Layer 10 of a small transformer language model trained on English Wikipedia (18 layers, counted from 0, width 96). Numbers have three digits each and are written without spaces.
In attention head 0, each number of a token's query is one row of weights dot the token's vector x. The head spreads its attention over the tokens so far by the softmax of query dot key.

Query weights of the head. A number n stands for (n - 500) times 0.002.
q0: 542421566525623472365250586588515637393094416561367630594436750474512569481397709487509433488420260644540621425296605422951575316344388675738356583530710414477557413357467495401530457497503577560453334428766489369483557589524515382429614397557382440390494582572372494639546584527560369202
q1: 427719586528041535714738391649406458403707763404752276539572485691612370423619478481523343312471749235124424767690359715129428611668555123278326074803493518397501431651315582775428609799483683405432532442242365448593516356619495438424447733553329652878568315466475703506316312515509558638
q2: 448562427546252553640492476479351461569634764564697488667504330813677625436420502718512510507563554248341270477443529603283261541576628297427436539537499321418332354538597300541502306596412479460524586505496483408589450325414633632385501876567433417680617338647541682530271391506500621600
q3: 606399463453635620306360538569704505552469300576257736575586516396470468370593529364418373553615649507817680412294280561548487364590324668573509402503589580498423531522425467413602500378538628452456369432469573438424729445432733648513505397270582482265505421547522591494489505635496374441
q4: 551346525511396458413457426477448635437818571387636473461560473565536589474568408526331344585349552487212463640631649410399434327479618589709658408668519463491260415453354504369491558527344527559599489435563396493459597371563536659601551508520442623426294630435383418525292376562446606375
q5: 726399462548454398278454382514450651518331266614375709478530557453591522394379447708628617602386390603532568577451547564744483253213646380564531420578636730627400483439737453506459412189600535506564490412454416381501519511475512624501551529495468492423563598420418693430533513562551341561
q6: 237704534377520570415532636764375535575564447277600394468494598366452579474693225536783523519477692405468513492625424659510478677415723532610902433738600399339571705462381370458526440660403093292350541541543631384700296578499393123621421442417600465565508451574580548565350365472469501625
q7: 530511498440398620584539516595517569371513402598451626478508592530406455496348416330562558474543513400356431796435620615482517380615240410546360514617463312490420453560502580344400614429435428531583577410526267559497655788494330516382517492636439567617552537570367473621461507487378499398
q8: 494533642408403517574624436339700419397285493697573598494490468647406496656557428369667359510553740489403455507321526403663532183443538528485305552346360493742503492478505661569636622471281551488649358588616509286379581546349647638354613556476427555456586443794509553618629574390421408543
q9: 442470644544463499531605550702526611534460563485399373580410351440506414634604605281777512461446495480483369556598620707264352459134432391469359524308587393650247533404597691500342551561491814521933444555571513505631580621619438644407512500553588529477502185491482418727665495350348521621
q10: 480405434324408464442572619596764413405467515640744522419697463429507441516580443458522380523476448527702458630860390512384353504337532510571647496559310602533560403505480708711552710497549581467562496565404444665378578440268663453621541240417574562307177493405395316396454455570383557496
q11: 465660594452817420556406732557315374472457717463475376348407315638452624509751454574455536446520443619502457376582534330198444792594563447485415217378572387455399413778517456473404646367495538730393744505476560432637402433561435450550520496428497494476291438432576584586584391577580700530
q12: 282497417702407580631657412637425510537710567614688533589567437542446512396483507487323527311570488187479384497436435471653529478624152650728398437817360708309500632389389648375439467598508471431209593404393561357557578471523452472441372649407620697462606533528513376500267509507626619434
q13: 561599452479539642420613205530416817840380500517472515504631374561356445688628423492616549413646671447556438475428455503584476343545251587406503544589636512536273541512524391649361521473551417606596423528586325348533389730444810377495586532211431377317428170599421528794551624627529512598
q14: 427370462608774377211498427479664817665393509512633549261690615472181555465450496441695489655456418497487485452691357509506238584474420576571536498538535351607501483476291694459519617525467597515538386499449508550544387438594465690435398301202292539355545567368470301554302542511651638480
q15: 396427606563207527468496554566553613616319600621480365598585405379605627517515582442587460333412513520397298804605391650559289223525478475680401733373286734675330444437444276398808433401360593604497594394733216546718513483446512374447481405503416448483446457493515653713668309518502445420
q16: 376428574477480643354594425320426588586502562530394288520435311730544680538529526576505516476412385156434382446455458608175395606613520347537586463731554485494171322703488438549384389755378730499386365428466536565617585536700453479387564775662530464537521231590306625679302546709652546655
q17: 640465435576319811453425439392309585449746347490575427479678404348560379431527443547515560517756618513496423395395321337663379262718428524289418419452450591631422670508445434628669593401486439452480638422508577360731378654465548342560385624438421444461491396516736722698566385457611196481
q18: 440522586392075576543612614564665539255485432479549623494483634386548431548353522326471485447484733528559496455367392473627542321434449525249425541280566470384540504431687577557435494303430433321601572615645234347409685468443622671334598737480322419749622500539538384279701637570507359623
q19: 497616360568748470498414510284379566525676308488251598363720343458565649385657538314530492534547347485649683304447580314483400545404583546762615340568406683641662427624466533407381563349531442730209496401481639575539447398392449645679512341513601619023249390530558424568408668435575562447
q20: 413519361478394608534478632332507761403526662468376557481514360736604730564684290629574649471501570259570510366664523513449443636644389687439380454489550434404247579451601427554513367542618552604275455352408451505503497236582502589344362550377653424599393620563485367376446400399420442555
q21: 484735457200512271524560544501494406376807581615358634532581486498494537319419537479517453452665501469664645392588424311562487611547560513497456356745427446524574480633447530572477325556264439732301527430540553633392566365535464527756547261510510510201415493579312431370411749441367575632
q22: 461361490744251600511248612571539568600366466484443429548474302076666657307398493215539768636553402504476568474439433618453472600644682455435567619343534557272497359501700450403546706379557446479741318537587412529562534711532696306516376556444480610797693366564504541785332516474423582651
q23: 442323450467794557450473435726701634546456390410335438544517450380306396709514506509376516378296499513431583602607457414490599374312449415719652446427506568579438508551579635496750445540468468342409346573694501385395529602640534188498538646415534517469457740412494526487460608624479658411
q24: 471636520555545375412374392557339473687764600424288445665553612437435631524500345594708612680341641480379463344316540358407412659725545599473591588817604467362516573297372685610556337494539279502316475502284452527597538519368460387415476425590488442464312561446509500379497514425393350446
q25: 700492523579659373459493698513358519661437467428513644552504542365355684453406465472559641648459226353550583552650454589390636637480420554581292511572684453491484350473553501510576555480366428217642303647365502331540419474567492225369509383604650626575485508745532776508321495463466304310
q26: 408582597422696556535679476411279452266589524509606549365357461502517690514490513525429541455523329615390416589587653438276511738347667378514417681479680497536459396554420421591589425610447393419423688561458524774546574444623536669472593375579408475659426419432605463399265641590484583574
q27: 490498408492404500397481637532231259548564417372490484461498538737569257628504634614416373536375526525288436770383676527519416578638471764379704381365551502596464579577443367452323397483456599742519614517393480418405380385464374083376758415561624352411546594566552395458432487474614471420
q28: 634530330436350541700450541593653480538403574369671479509483507501456671646479622409579554477412589485667416528520545437376486537378504527557614488484567257553575413325501478504527547418463379556574482624655591574341557569352503481492433360511508470483502439618610351604543476475733504339
q29: 522634437590449721617716590649428282366417349321473642466518334406557556488546386419626695616557374462674580495529537476460305572605576696483379382672283588647552341630323417677453555339446834292579430334464550519458438648173530797570387531382533503300609655458422621495395428512531439556
q30: 558310473646687524550400598373328209907513502582675678655317390463436412554739491512350456207342633352757387407594478729734416662537449545479371417453290409484352363576690458454649503498395501538407390340328517570552504499459513588494408511577509434223539529394385467518463673637828355364
q31: 453371614547439459365199511410439895771468634562480407464326532673422658644470439392593469452460423526656569470458358523498572707477681398340565574509581545487549406701561484241609440502401384542524270403246655648465376680357596083600408375373513543627502697274460513579433531567426641541

Each question shows a short text with each token's key, already scaled and adjusted for position as the last token sees it. A number n stands for (n - 500) times 0.0022.

Then comes the last token's vector x. A number n stands for (n - 500) times 0.0062.

0 " sex": 650572350667656554344375563389754592708370503528811691594600397789406480712297587223210468522477
1 " indust": 426462367603639550399390528438750544752373498636732720541641500710361470745191608280167485563491
2 "ry": 247322271614579544302353486415717588747286535544508675433685507751347484706296587312149444484426
3 " main": 341221396441649427366336552520718621746338617576337430423603541650373430688290598265196571473438
4 "ly": 588254406517609487435353466447827694640330639525227253323735601728395450688278554296191621494344
5 " rel": 774657536429652360588336562582655664631494600531486419281583612596322497607277660317161665405399
6 "ies": 681712523427596285538373427524636739603371544448821294378645617674358487660299519452206570468352
7 " on": 430667693415555376431342465455721541748435561507713363410542649762328510676399666327142477469436
8 " the": 340625787398523469396304403509777583793384515549626381436538708740284419745341608356112453504467
x: 488371622477448479475554464615461461459524613481521506429432366649458742370670567530572483365546503595540421462360469425511421653456465456475413537491422945461430505203561641531544506554512370441508409483502530662560318569524602572635586472373537511441636511526500381434422527488402500473
Which token does the last token look at most? 3 " main"

0 "ities": 657608387677585619345319520510754524768328478502721713628531391700395426738281632230192416516517
1 " to": 424356327600639545392323466537795637572362525504791859554651465789426510690339668318084478361460
2 " en": 228399410481802424530338491426692688616468454600369448305646565675339665581315610408197514495359
3 "h": 497392409496629424555398467517691683589567522676220501355730601741312509670333507451218341378416
4 "ance": 657328330460573420478397489519730595602437592557281333296668461815239532558247525413295455425333
5 " the": 659362493448654537392299458529789546812393499563384389257584626723319441755323621285119463479492
6 " s": 558586583314727381430319385529708727652511525638751563321617621713289582658317552423177525459258
7 "ust": 411663496344550361708344393565761633518401589723745499309608778611376595777245521378167570440406
8 "ain": 255730664325540312630329439454772679693324616610609563354545656735400522549237524326220606468436
x: 432482560456496299529396514669428463337476568569464530461470465757458713383640550561472442396379389540595489579519462350437503668468490434546496688562342785573409491390574751413501391744501495456504503520502588640554384540588372572474586498462578265412512399565465256470468537535384509430
Which token does the last token look at most? 5 " the"

0 "iven": 680584389649599598407307520553790521791407540563705749639570415674391463705280561263156508459455
1 "ess": 407442319609603529373348490532777564758381503563747735597667411715384532722225596301184509535484
2 " of": 294375342585598578391310508530774521832415505549599676474562502695372454723319682277149429460507
3 " the": 335377339496659596343283471508774545817415476553392610314588581712320431755330616323095452506493
4 " S": 610410357512732479359331403482801599707423565614309534282715575759314591643377610288103488460425
5 "P": 644441499571514490394331541434760616669480654603532495335825594710337455755371606334141512489493
6 "F": 582464533414565458397329355471691690759373619620559417274819542584426573756337593407196576563540
7 " in": 436593707405625358412333480471709684697351533513713465388563679753345499553406674325124484452383
8 " the": 323572856377518438396323385467741620729402500499557441502494771716268446670388559412098511502419
x: 412422629561475443444550479608452463462569630476524512407507371628438745403606595554482503401519544587551364444386542326493459627481470528461439505463370941440354503218582613536552537620470382486463422416520471660523364484543571546643652496417533458438638489569446374535429551478371456474
Which token does the last token look at most? 3 " the"

0 " throughout": 729603306692648489271367525503714662716408622411781705623530440736366490635377604361108460476373
1 " the": 483553259544663626355293495503785554836394507560687625455558544655362467785355621317112440513488
2 " prov": 166320375538710479592400482552796666564412674491325450485726488713276540750358550308199554339298
3 "ince": 380263255612641505419301478385794727661347590519298494375756545712227478598285515463197490466428
4 " to": 616211391410656425404350452539796717429316557563209192337723537801414533596312630389136518352409
5 " organ": 866507535397729462458424515447826659572411658470598303319788519778225471620398570405201568338381
6 "ize": 737593573377640398406368429419733692624358620465811201287764565716252551646293475415190434526263
7 " a": 489617814278618448475340413442717629728407544489709370357678689760316518697373516414064505459448
8 " three": 269622752223533372478394524578827623653513556554547436437650703772241352633260557412142526500385
x: 288460474471477479504473405599428515359631567521508426370509288732390697333666560593584433465558526488586337523399458391471497600467418527427360568535413809445373444311618573497420384659485444511539423538509521636562379587654608508534616551440693692389479552587402338356546521526458500548
Which token does the last token look at most? 8 " three"

0 "ang": 648586459606599554362313480523736546845377507614675605630548479665440505769274638231190484496554
1 "d": 448442327608663555436273447500781526786366522666693584570594569650425550752271589202174604495525
2 "ong": 330433338537564546355302453528714544875446541568597618493564566682445466778299636200176544479611
3 " Prov": 449454265535589516641374466470749683627441663538254456357712566747362555688268521254246539326471
4 "inc": 549503336453571422591355446446692717643460481592352371310780565659357594618220544389141482526545
5 "ial": 652420518418574459373383459388800673754460536579494492273696561764362461584277560362234553501523
6 " Party": 569527541338591440387445460330784626704364511589751323258741513776276489586290558328270467501455
7 " Committee": 356678646352642421446355523399819581687280599512729354283699521724246474657327559341234552428503
8 ",": 311717606433562436357349435511794569801391497512633432381624592747368364702335659260166431517494
x: 527358575383479558598668490637456477401525522520583522491421357622409688306680618553548460379503586547557504508441437453472435648514503441566385572510461883512413442167499642481553472537575355441527408539457533568513327608568540573532614472353584465406568424462524426491393501549371479422
Which token does the last token look at most, and with what share of its attention? 2 "ong", with about 30%

0 "L": 603520406608532619431278505560771486798397533610604652612540479599417486831316646183129463481551
1 " used": 398399389585563598328308544522771500755371552638710801507623465628339429690294624297176524508447
2 " ex": 251402359545727539482290550514771631734418530614565544418567523737406455649287619246139560473412
3 "isting": 254248363548620429355446517485677625685524544601320513371693632701273503621290525380139440506373
4 " in": 507326415541616478377335490565722610803400486542260410336588553704359481644350677312100441481456
5 "p": 771567476448560444631366500592668657672609512621578487381700661543287503675214707459155547377394
6 "ut": 571583545314631445499245381616623603615405496645782382323575606540336552741375564478171513453305
7 "-": 384568684404599290385328490512757606683443529647677508403507708758441584530282586444202666411419
8 "out": 304665615376502361475338426640642642641365545594602483386545622680336526628294603268187500532445
x: 417459635489452442590551434650374493312544578570438469485507350690424794379639497611432471471572392516611423450436478471458379501437481588614473553617355763393464484377521613522530439645490424554484482457488616678382343715559423567469727529391571461426615531515460267423489489483289518455
Which two tokens does the last token look at most, in order? 4 " in", 7 "-"

0 "al": 682593409612574601383305511560746514840424503589628650609535447643429448749306659206155458445512
1 " pro": 285390377486740530398342507441684623754440559576631482433572588683311524613249609315115583417434
2 "f": 278425353591719391565353430543739793682372517649429510483710423690406521634255552415240593426348
3 "it": 396283326496599463529410446470746627624312625594245460341786539744205674573323460448218525483260
4 " and": 541253395506605483428297430517868594758349538537250354366648568738366471681333606371158490503401
5 " loss": 868433455452669433414372452391840655616386574608652350280771580798262517628299495469321562430340
6 " acc": 561583535348779316663365554515765567651459688578788520355670593571365582540200557362290622380226
7 "ount": 300627606282620432586337532403779618516529614763777446388593750689278499729240542453225500535316
8 " and": 228834728296508327491327394517869647620350605558522514431523661745363519581330523471202526480322
x: 476464561392426475569427530608449469365481579490459603446510430598430745511738600554519408431512468587517391394530461455510500733443444435528439567506343877550421478283488611443426382573514363473523422475381584638574326527668522571526689506390491410454497424547530416496489616609372614390
Which token does the last token look at most? 4 " and"

0 " ==": 613581330594620533283265503532733518824420510582608626584569517648402453707300632333113489568438
1 "\n": 447517378604576525410273510613721509863392484633637645589500475628384409699311692265167411500520
2 "The": 333449227527743547277251500375715565711463514576546651349654634705317481708306596429069504492476
3 " E": 516498348588697512370224424390777629636477611505268555375694638714336600582398675319100479496391
4 " P": 669412354536661460398297479500817582602424638700361538360720632640264481593387669345100508522464
5 "&": 765453381441651399494399442633660666600444681675534513359781615585422546734334553462132509574424
6 "L": 492573651383460454490350449485746545593421772604672431322680557647377521775485576354161519451440
7 " and": 347667741328550355514262401470758530595438633522675443356542676680327529515403598502207473485393
8 " the": 320566811346572412373269423471757568676422528524540412418501752728217445646380552442090500524428
x: 440446596536402451374523495612451445447514594513530492443496385622411647371650516466537441403566417604485386428368519419517518645455464485442402490466372931403430516238543618561620401554445394579453420416532558663556379556601634600651675612442589499487552525560527325500472538397492495405
Which two tokens does the last token look at most, in order? 1 "\n", 2 "The"

0 " fourth": 577528262663588608354361580525789642717377589503725581608576517710364466745303545244200537464433
1 ".": 390514402609590526380297503575717519840454446582663611600578457614402447746291697314179445458455
2 "\n": 349433378587591512452264506590753521872366493607504599490512491651390369705340686253179427491503
3 "\n": 405368352593576493422267512643717482859386472609384528485572489613373377711324707256167432521506
4 "The": 521364421435708496309266467384714566693452511569322506178656716711294472718304611423081507496473
5 " struct": 855475460335624478366314518468616603591434626588558324326792574711195560717340573472153422499331
6 "ure": 603537515310564374473294486416729652632281619535835287284723634763278571657229536446199461457310
7 " of": 479679681390630427460330473418708534748438552503802315333584675792263504646369638419171471419425
8 " the": 330616800404551476375275425452747560790432501516618382438521723762211422694357586446103483509462
x: 457425631504448442439498503649427452436529580498541548431447425635446699356627554505582498365569446617537402409362497412509429645454473504435407536474412943407413493167526640544583474590501395532527397443512511668529369589559583579635616530378532497443593525548498378480440509440443497476
Which token does the last token look at most? 3 "\n"

0 " r": 639488392561665596488310531519762532792445523649650630560553431636361446801303637236130479472440
1 "id": 307383393633605464618361471491656673693439625639752599557703490613325423717315532366143467432392
2 "ic": 263362319575521494456320491561709629766425527604507559478674457752420482647239562294198552500361
3 "ul": 382411353516598473541372459510712626802473546587315456422652584628293568622310571385165503402434
4 "ed": 506301395545555477413346462562733545821389588567250340447625513691368461690339606276197485473473
5 " by": 676391463500574499420339523532759532805384481541407315352618508703363438707309674279163394486495
6 " Chinese": 630434569419602354335371467493783680746384562539627383324687644737279503580253626300222502577549
7 " n": 407481741409622377577369458565751685641417572631699564405542757669355490579324555257129582513505
8 "et": 262646587333551294443362444448687666636417498575522493345579633708283425708350650354015548583473
x: 495430701469494532446662454599405549349527536541443387477390140805307567237681460574443408477533428576565401493356504526549501640464513610498493565564359685448423570349556596519579400759437583482451377464453499597683486687628416511498623611409553507348466423489484340400507549477411569631
Which two tokens does the last token look at most, in order? 8 "et", 7 " n"

0 ",": 647649399603569622356288496553812518827403482582643659601491490656426437734313670286145435500506
1 " 2014": 348513249708605522308303520585755702618458610505614488560495659735316517627342511334212509564505
2 ",": 230373258592626549304306463528844645663441550506502681395575576815417520573355581361153528488358
3 " the": 405440301497701554360263464447782587710410487514383587234627647730284522706330534390061475489468
4 " China": 635383332542584379303365387460729708611389623422288500367798627732303628663323615315162437553595
5 " Central": 739412404470639379410365450476781761670397607535455467289787618773363516628279570229172415441601
6 " T": 507488646398569315390306404513743609610460601644635516331608659662374622631356691327197517506529
7 "elevision": 321498605346530355404350514385751615595448716531710405254639634748226536659257569303131517595403
8 " (": 272641708371577326310402414443736608662391636586483427478544667699299492631340660349139521518339
x: 464369564373411479601641472662380498478524571622489596485623402617483796430752561571435463453493556504511489496459476398599513593467513363422396508456407805478438469230554616568473439668522346568511425534411563479564381548667565528609629578372684421377479452438535278448382542452470445377
Which token does the last token look at most? 3 " the"

0 "===": 604551377608600579340287523567759495855441487607595569590503486630394477714304676300145443518485
1 " C": 374539265678704540438293508429753549694314567654553483506595567740297662620364626193148435482391
2 "ogn": 239502242626776508539356502612663657641460680594421520534669607691319652615341521263065484415549
3 "itive": 367363368535639471325319511534704635656429523572276563257728568725312489540315563392191544555444
4 " sub": 641554517417688442361283546566625619744435564573400497330571597645273574554346665263159456424393
5 "sc": 724576505459661458625307442520575672598469540609614556362685782592284628693345630373169473477395
6 "ales": 636648494349626406414366485507699634584386636485800233344696463711304524605346640354243452530354
7 " ===": 451592578395575402380325437578683549808432527574629454355548571582344421671313661352215482491425
8 "\n": 361618550463575443469315485637703518869407492640542463373594543589373342720334704266198417494479
x: 483425702357497605639660490554467499425529579511494547474452389643420687317652642553550457411529494593565499471494467448476371628494517418514365608485466797523429558173474692531563431633593355458540372522511476544546291661603588565487601431405610510382563392442552385403379445487364415452
Which token does the last token look at most? 8 "\n"

0 "k": 636576470598566602383316477581731468862339492621605625636536453626428445828290656201163441481591
1 " and": 471495368572598572389296485551796524837389495555696703541541511671392456736317666282142430497487
2 " soc": 197428302554680385391397607446727737609402565456431491386653504847287499561257534403178429497298
3 "io": 376463333476645444412388514567699765625402575483229482269685565723289555627201532359151514482277
4 "-": 621472527432633365347331481516760637691513480591400479228612571796367602499316536429179582448444
5 "ec": 714466461447639387527301460536658737522412578649554463261656580679291589568314676382165516442289
6 "onom": 530547634267527459589395580389638631676427410634750487296557615629213578615267492330173465486416
7 "ic": 387569800295554376393362497477660728680468463551682428335585606715294509564290498374185492559365
8 " status": 169660728284614380390408539435725632623360577554396486432608549726175527544306572445253446452304
x: 469350582421463406465584400658390576404609578516469524422567346599527707297754633588478467417514432562556392537524551450528419614547576612427424538527414770489467389376479699500330411618625439625544355520307538564462330477631581582514655520452636412357382458526486310407451558518397506487
Which token does the last token look at most? 2 " soc"

0 "On": 587525426658593557443314494553811579784356526576661625614549538637393456733291687223153483422504
1 " the": 483529287533669609367294484519785541821371481569683631512569553654345459777336629280112440498487
2 " m": 319434375528734501439344483527719730604468540739444473321709536714283536687372531462145532430411
3 "orn": 342312394488617435555435512530655740634513607577235395408661580777222439724401524421154498359379
4 "ing": 623296367504556342411394436494736685678300650480246353316717555769305560562241476437270594426388
5 " of": 741391490489605497443327494468814597762395554500388292301649575797301472676342654344177461446421
6 " February": 682500442457503404423339390528787698625465627386747395238730639774300486701342638365191571294495
7 " 9": 373581558393509345442322488599800710571435558518703463269658557788359513505225607311285635453478
8 ",": 175665663400574367309362467550762738633388486462520497363615685755350445563303627333149530504353
x: 482395698434503455578560513636387551430587516563569533418535410673444580384684692650402455444407583479499410465439542319559473604507518540560385581502374868489388359210492569483558478744554453458518481496467530617523281448559411549494680522461536420420571492470419355532376504560472402349
Which token does the last token look at most? 5 " of"

0 "or": 662581437623596604417304503537756504877398494582649632625519415659388472744299631262160451470535
1 " and": 463493364571598579387297485548807535829383491562692699531543507673396454728322666293145430501499
2 " Head": 273451318600776496369306523359785658742426598560337591448694581701307555708338526357186454403480
3 " of": 327301317521676528417286508439804595690438596556324557269690581819314521646333637351120423529453
4 " U": 715488407494807444425391423530814599637416514589334533330725560758390548578303634321195634435424
5 "N": 696469515531527402420358466536743597619378608612475412284768654670352562609406502315087506522573
6 "E": 533513623475520442417244415547730635610438646495619505325736592581430535649328635365203564506509
7 "P": 466547660372474437423256480453774638671499604570603449337740486591338504649305577459206563510497
8 "'s": 314600725278578403438369400393854576763384555519481426450533669761275535677321582402152568477386
x: 450462508498492420521539501613494406422537544625524455375454395619453805394679593441478446444604533575505356521463575336509504625496508549478403426518363974467390451221525661506462345573519444564488468424556544644578363565500571510583615509385579361472480422517501445467492490510379538493
Which token does the last token look at most? 3 " of"

0 " N": 662517451575659586448304512589774500826361489648603600591503476608407456777305680151112465508552
1 "ations": 393508342670628564269318490605754571697375531528698649635622500679314473733316614235111449537496
2 " study": 271343324633568530309356543351718682643356578502391576424785459762324480680332533359198489517459
3 " on": 424326318463601495360319484374736554716447587489281526311689569827319560674371667344111444485387
4 " The": 585397374446718476247285440368717623743446521589290599204765718734366487737285587382094505501457
5 " Ec": 791394476464708372496263472540654768577473635462557589231809656578398588645273631280168545430431
6 "onom": 588499586310582356458390559301604646650459454575775527277572620685195597557309532362160450584464
7 "ics": 426569592351590379392323418401739703682358531517733414316688591717280500602273587359188488583509
8 " of": 271665696379627397425322452471763626759443513481660454393591665778304456631335686314128462499499
x: 474362489395414430562570457633402470438549464478528563478462389589483729383774574590501423333545529536560393472450447443563444666567535424482392590511451871476398422228497627493575460598582382536555422478523551676555416614531516558562666536372545431385564496505481354512439490577373379426
Which token does the last token look at most, and with what share of its attention? 4 " The", with about 30%

0 " sc": 576501420594699584424310534590719570743341498594687625589575461613391537802300636205127490487431
1 "ores": 216428216712585468445406558424734561550308537506720714608747456778240593636270603311233341401285
2 " from": 276364326587621564402369511544740593761392560507565631489569490691301527708362671309129422499470
3 " the": 358416327510660579360297433503768570783348507508387594269579625696315497769364600364104443507482
4 " four": 633409445497611440359321518541809607615521587482300487227760670790264434651289550443129537529367
5 " sub": 698526661405664428394295524590648699684412600560612552313584687672269583560319607289162476361346
6 "-": 526424650394604389384340525504736609645521557742669542335603759711274596602355559443179593464360
7 "sc": 336469626352561439658295429546581646593408624671625579380641821613315672734291607356128446403339
8 "ales": 191793670257593356450365449541707659543394661504514535404590528687279558632333603348222471502334
x: 395395588484437484489605496647402484323477534545521508493489382725452744393666707500450383461535374483560452446448440535469544712481546530529499508557394764554465464342432591448498288550646451605552469435385585460559302547649613509651638542471597409346378387592457248414494591437467704369
Which token does the last token look at most, and with what share of its attention? 4 " four", with about 60%

0 " E": 609546458605648585408265513515765541834381488600636580602512457603427474781307690193110442509513
1 " P": 487481435590646569450293519583784508839365486672681617602548459584390442795279708194129474490511
2 "&": 229463399589695494549445448692737657701454654697493533572752508569400555832247561377098513478358
3 "L": 497401389543478534446322488507766538667405699628362451332704517657399504787433565278147535448430
4 " as": 592332401518628481418324545455790526751369514482255379358670493729385423683271600263171467385321
5 " a": 682453582427631497459312452451677603795427487468419428257711662741351542748391528375081507505430
6 " case": 667543531334675434333387496417760594630353574502873241274782531706159488626293550496216534483327
7 " study": 281703629248609380400396532319746727589308626539767388356749528789259451697312511398192480507344
8 " for": 284731741307607350398336505478725604711448491509634517432570618715308499675315648388141490501395
x: 430399451355399471537564476675425500402552539529559505478515398610504723372670680547478385348526481566566433457466418435585460703572510406457423510571422863483446400271577597459471395574489371454570470518574517632511329668531569590629675459355526461417535478550463412412467496530401469422
Which token does the last token look at most? 1 " P"

0 " to": 670604401611590589383304505560803557752365500578659752593571473665399459747307674286118427436473
1 " include": 378435327632553576359301507431800575670503576449741750507635534804322487630274635355097388472369
2 " Sa": 168475271757800471470383427484710673658447561452346489460712525667324582691353567338096471379513
3 "ud": 423524315594608444550167381636750648634458564558300544462663594674357468703363556340214570481635
4 "i": 645531419431614394516329408504741662732458613520371538312657625768305641545301543303198530514483
5 " Arab": 809419466451656306369333455507721632651401558471528469223631630787335492541373568240245527447552
6 "ia": 576458497458599380370310363422744694691323537475691438278671609740283543566327619323223458550535
7 ",": 426672650449601361355359375470821623658453554466792296381596631838341418563380635398138480502419
8 " Pak": 222560623382576211439404454443749700644390630384530504282726648701359440635354593314159514451639
x: 415375474551395503471556490602444543535393519499496526420472343722394462391663635570410464323466531523625378580470416379459454461528590611438508494483250764331542648261515633561614161609426461549509464567360647607647315666576530570580656593501590576448499496509488345483484474568509490457
Which token does the last token look at most, and with what share of its attention? 6 "ia", with about 20%

0 " in": 675585400595618569383318513555760557830385492562645657588493464647395463724326668266120415488470
1 " the": 486548273535667620351290477522784542829391478568686645485559550661351462771341624306110426511485
2 " field": 243388295605606515254327470408763657592312456560380660438791555779270573702294564383241427442423
3 "s": 333189326582653469358366437405792599575315654460160467451724533887322576736361525358220486451361
4 " of": 490288421531639533414299492523803543810437518531242433299613565793343500722348647321152451458480
5 " en": 804582665426752377537298475410661696634426467611634495305617724608338666579302606457215552521340
6 "vironment": 652578549333589327326389546403691699552313517566854286257704546810213526568264494413237424529312
7 "al": 441637786269593373421365504480717656686422578576711349344617593747307515602313533352188464437399
8 " and": 279757856348494340443339386528790644628473584561568451505501675712282525555429524505175474560352
x: 431432460414447428542472473587425468353570552475468607433523378639446818490751558605584419385436495577510378387510486404537499669509466481476447553513322829469481512281415592505402381564485335510540428551406549661575466524669546538613727486380641458469475515495472445439440637573373554453
Which token does the last token look at most, and with what share of its attention? 4 " of", with about 50%

0 " 10": 633569452627569628370312521606790536813372496616616613611523483638435443757291657181186489495524
1 ",": 406516403589583619324309503596827535806407436614690707571558498643429416756289672285146483484453
2 " Gu": 226519218636787325388398480501659763607414543527457529408680508772509602625319559328231505491531
3 "ang": 469511320545637326449293396584707680634444525586282614461713555634287656651237649364156355392482
4 "d": 562538308569727332489227390468729598720402601624242526340702693674435624708321525325253597468547
5 "ong": 664439409433568337443282367516648671713478693508472550284585633684401551689353597354279551434650
6 " Prov": 601563536391617359664366436469694728589396676491777511214643615749439602600270544235261550316473
7 "i": 362466649325499394634402449450691817671581546520675607357703686656344616596322543376148512534500
8 "ord": 302621677290545282491328440416696688673415616452567454329594533721386439589278481355289459484605
x: 484430523492412503458478442573433496280462538480494536481459452712395721266739549481495462328493424563583359567644434305496461518512574579519450553510459755499394578301512578480525389568545488683549435526383676595726409570631444540518632613382663396442461462593389330556574559403460549243
Which token does the last token look at most? 5 "ong"

0 " rece": 566468446625699586474333529553767534758377534635717629580551437601362545763299636230094478458443
1 "ive": 409412310627552562296293536554726600680385584598719770569686432675354508657253579274160482511378
2 " a": 311426277557715573424351460488713572742391528481512597296731543716319550774380554344057528454427
3 " w": 586567389406767358515434446580641761504500518627213423285560607665233595735444586497153548514310
4 "ide": 715258469454564444410436487548656717537359720511211368309799514751385440621238531282141544401311
5 " range": 818395492383520432383397494409753608642328651576537277336740539760191502647281554347204487482357
6 " of": 730530592462556476417297483507785546825448529539607272319611594763334436751358647329138488489464
7 " tour": 274696640288576345455433535404798648563461622470769373321645577764224454652357557338179502419395
8 "ists": 155846687285645349436422449427823640579289649439555508387688560734328481671259613330250477446453
x: 377405503451427573520632492690438507433439512541517609423440456690430687295742716591469418372533495439621421521556425452486429656531539465439427537539384857517490403302516655438474260622655430539530477450344612517551389527595537519560594570419541408445467434460434311496486593505426530379
Which token does the last token look at most? 6 " of"

0 "a": 648583454634546625384297495537740502833395486559657631636516436668422459738284677214144445498551
1 " and": 468484369575605576388294487543808537827386489560704708534542500675396455734321661289141434503487
2 " its": 281402280484673571348327463450780533761472510506599658373671556818321541725294588366034540499407
3 " par": 386404454498670421454385497485639704571598592603198522297722617799320460574274647422260493357422
4 "ent": 631311360434591438426366547485697716673360597667268393373781533762249457641203490388181494508368
5 " company": 762416507415565479345434495321777579701344595555530249322742563790223571632231572433146472506357
6 "'s": 661466667381611487348362451382832550780395576521662295258621635826247540714335578393107527484403
7 " s": 363532696291705371462326373506688755653457524642676576390557638708307585654337588449164505442318
8 "ust": 266632607326506348727344381561761647534371589718564587335575760626415566727246542380160577447433
x: 400489570481467510534487461639427426320471511550380585576369223771375660370604748617372494465398453483651409472465502494506464659613466487466592604548363610582480428406504690435474494796438484426357576406429550582616354470691341560511629519375414457518639445561459276514497517570416453593
Which two tokens does the last token look at most, in order? 6 "'s", 7 " s"

0 " susp": 654432486577739556499369532616766577713411600601735682622532384611390499730249644225154583411448
1 "ects": 355416312720582592357348541438784575648338592485795808577692449738359518728298572218189443449406
2 " of": 302369330590587583372299511521779527827442502537600679463569503690367472720346666296146432483492
3 " various": 300339344495678463358315578493848570723464579519325592244672601770281436604248541416138554524408
4 " ": 708446448443700442363270421644763689598476479661345433292606506667390487566340576366212489537318
5 "ille": 778585508473661423605338494477643725664467478465624453463660682583342419582282694317117520529410
6 "g": 582535543386605330497230460552735731712513419642687579323613619608333544659343555464208508571373
7 "al": 424611726328554345457299488500673625733475621547664433369567568698392492579387556392232473419449
8 " and": 261755819379507329449327398514804629644448605522548473494529655716304510516445534496197503555376
x: 440458484385479460538461490583451478351559562494476599388520438650455779488726560599589428381458477572497360394525479380537493675512466511492421545519315835461474526272414596510429345559510330537523423538386546701586474563620535536593717507371635441468475528456491426443460615579356535429
Which token does the last token look at most? 3 " various"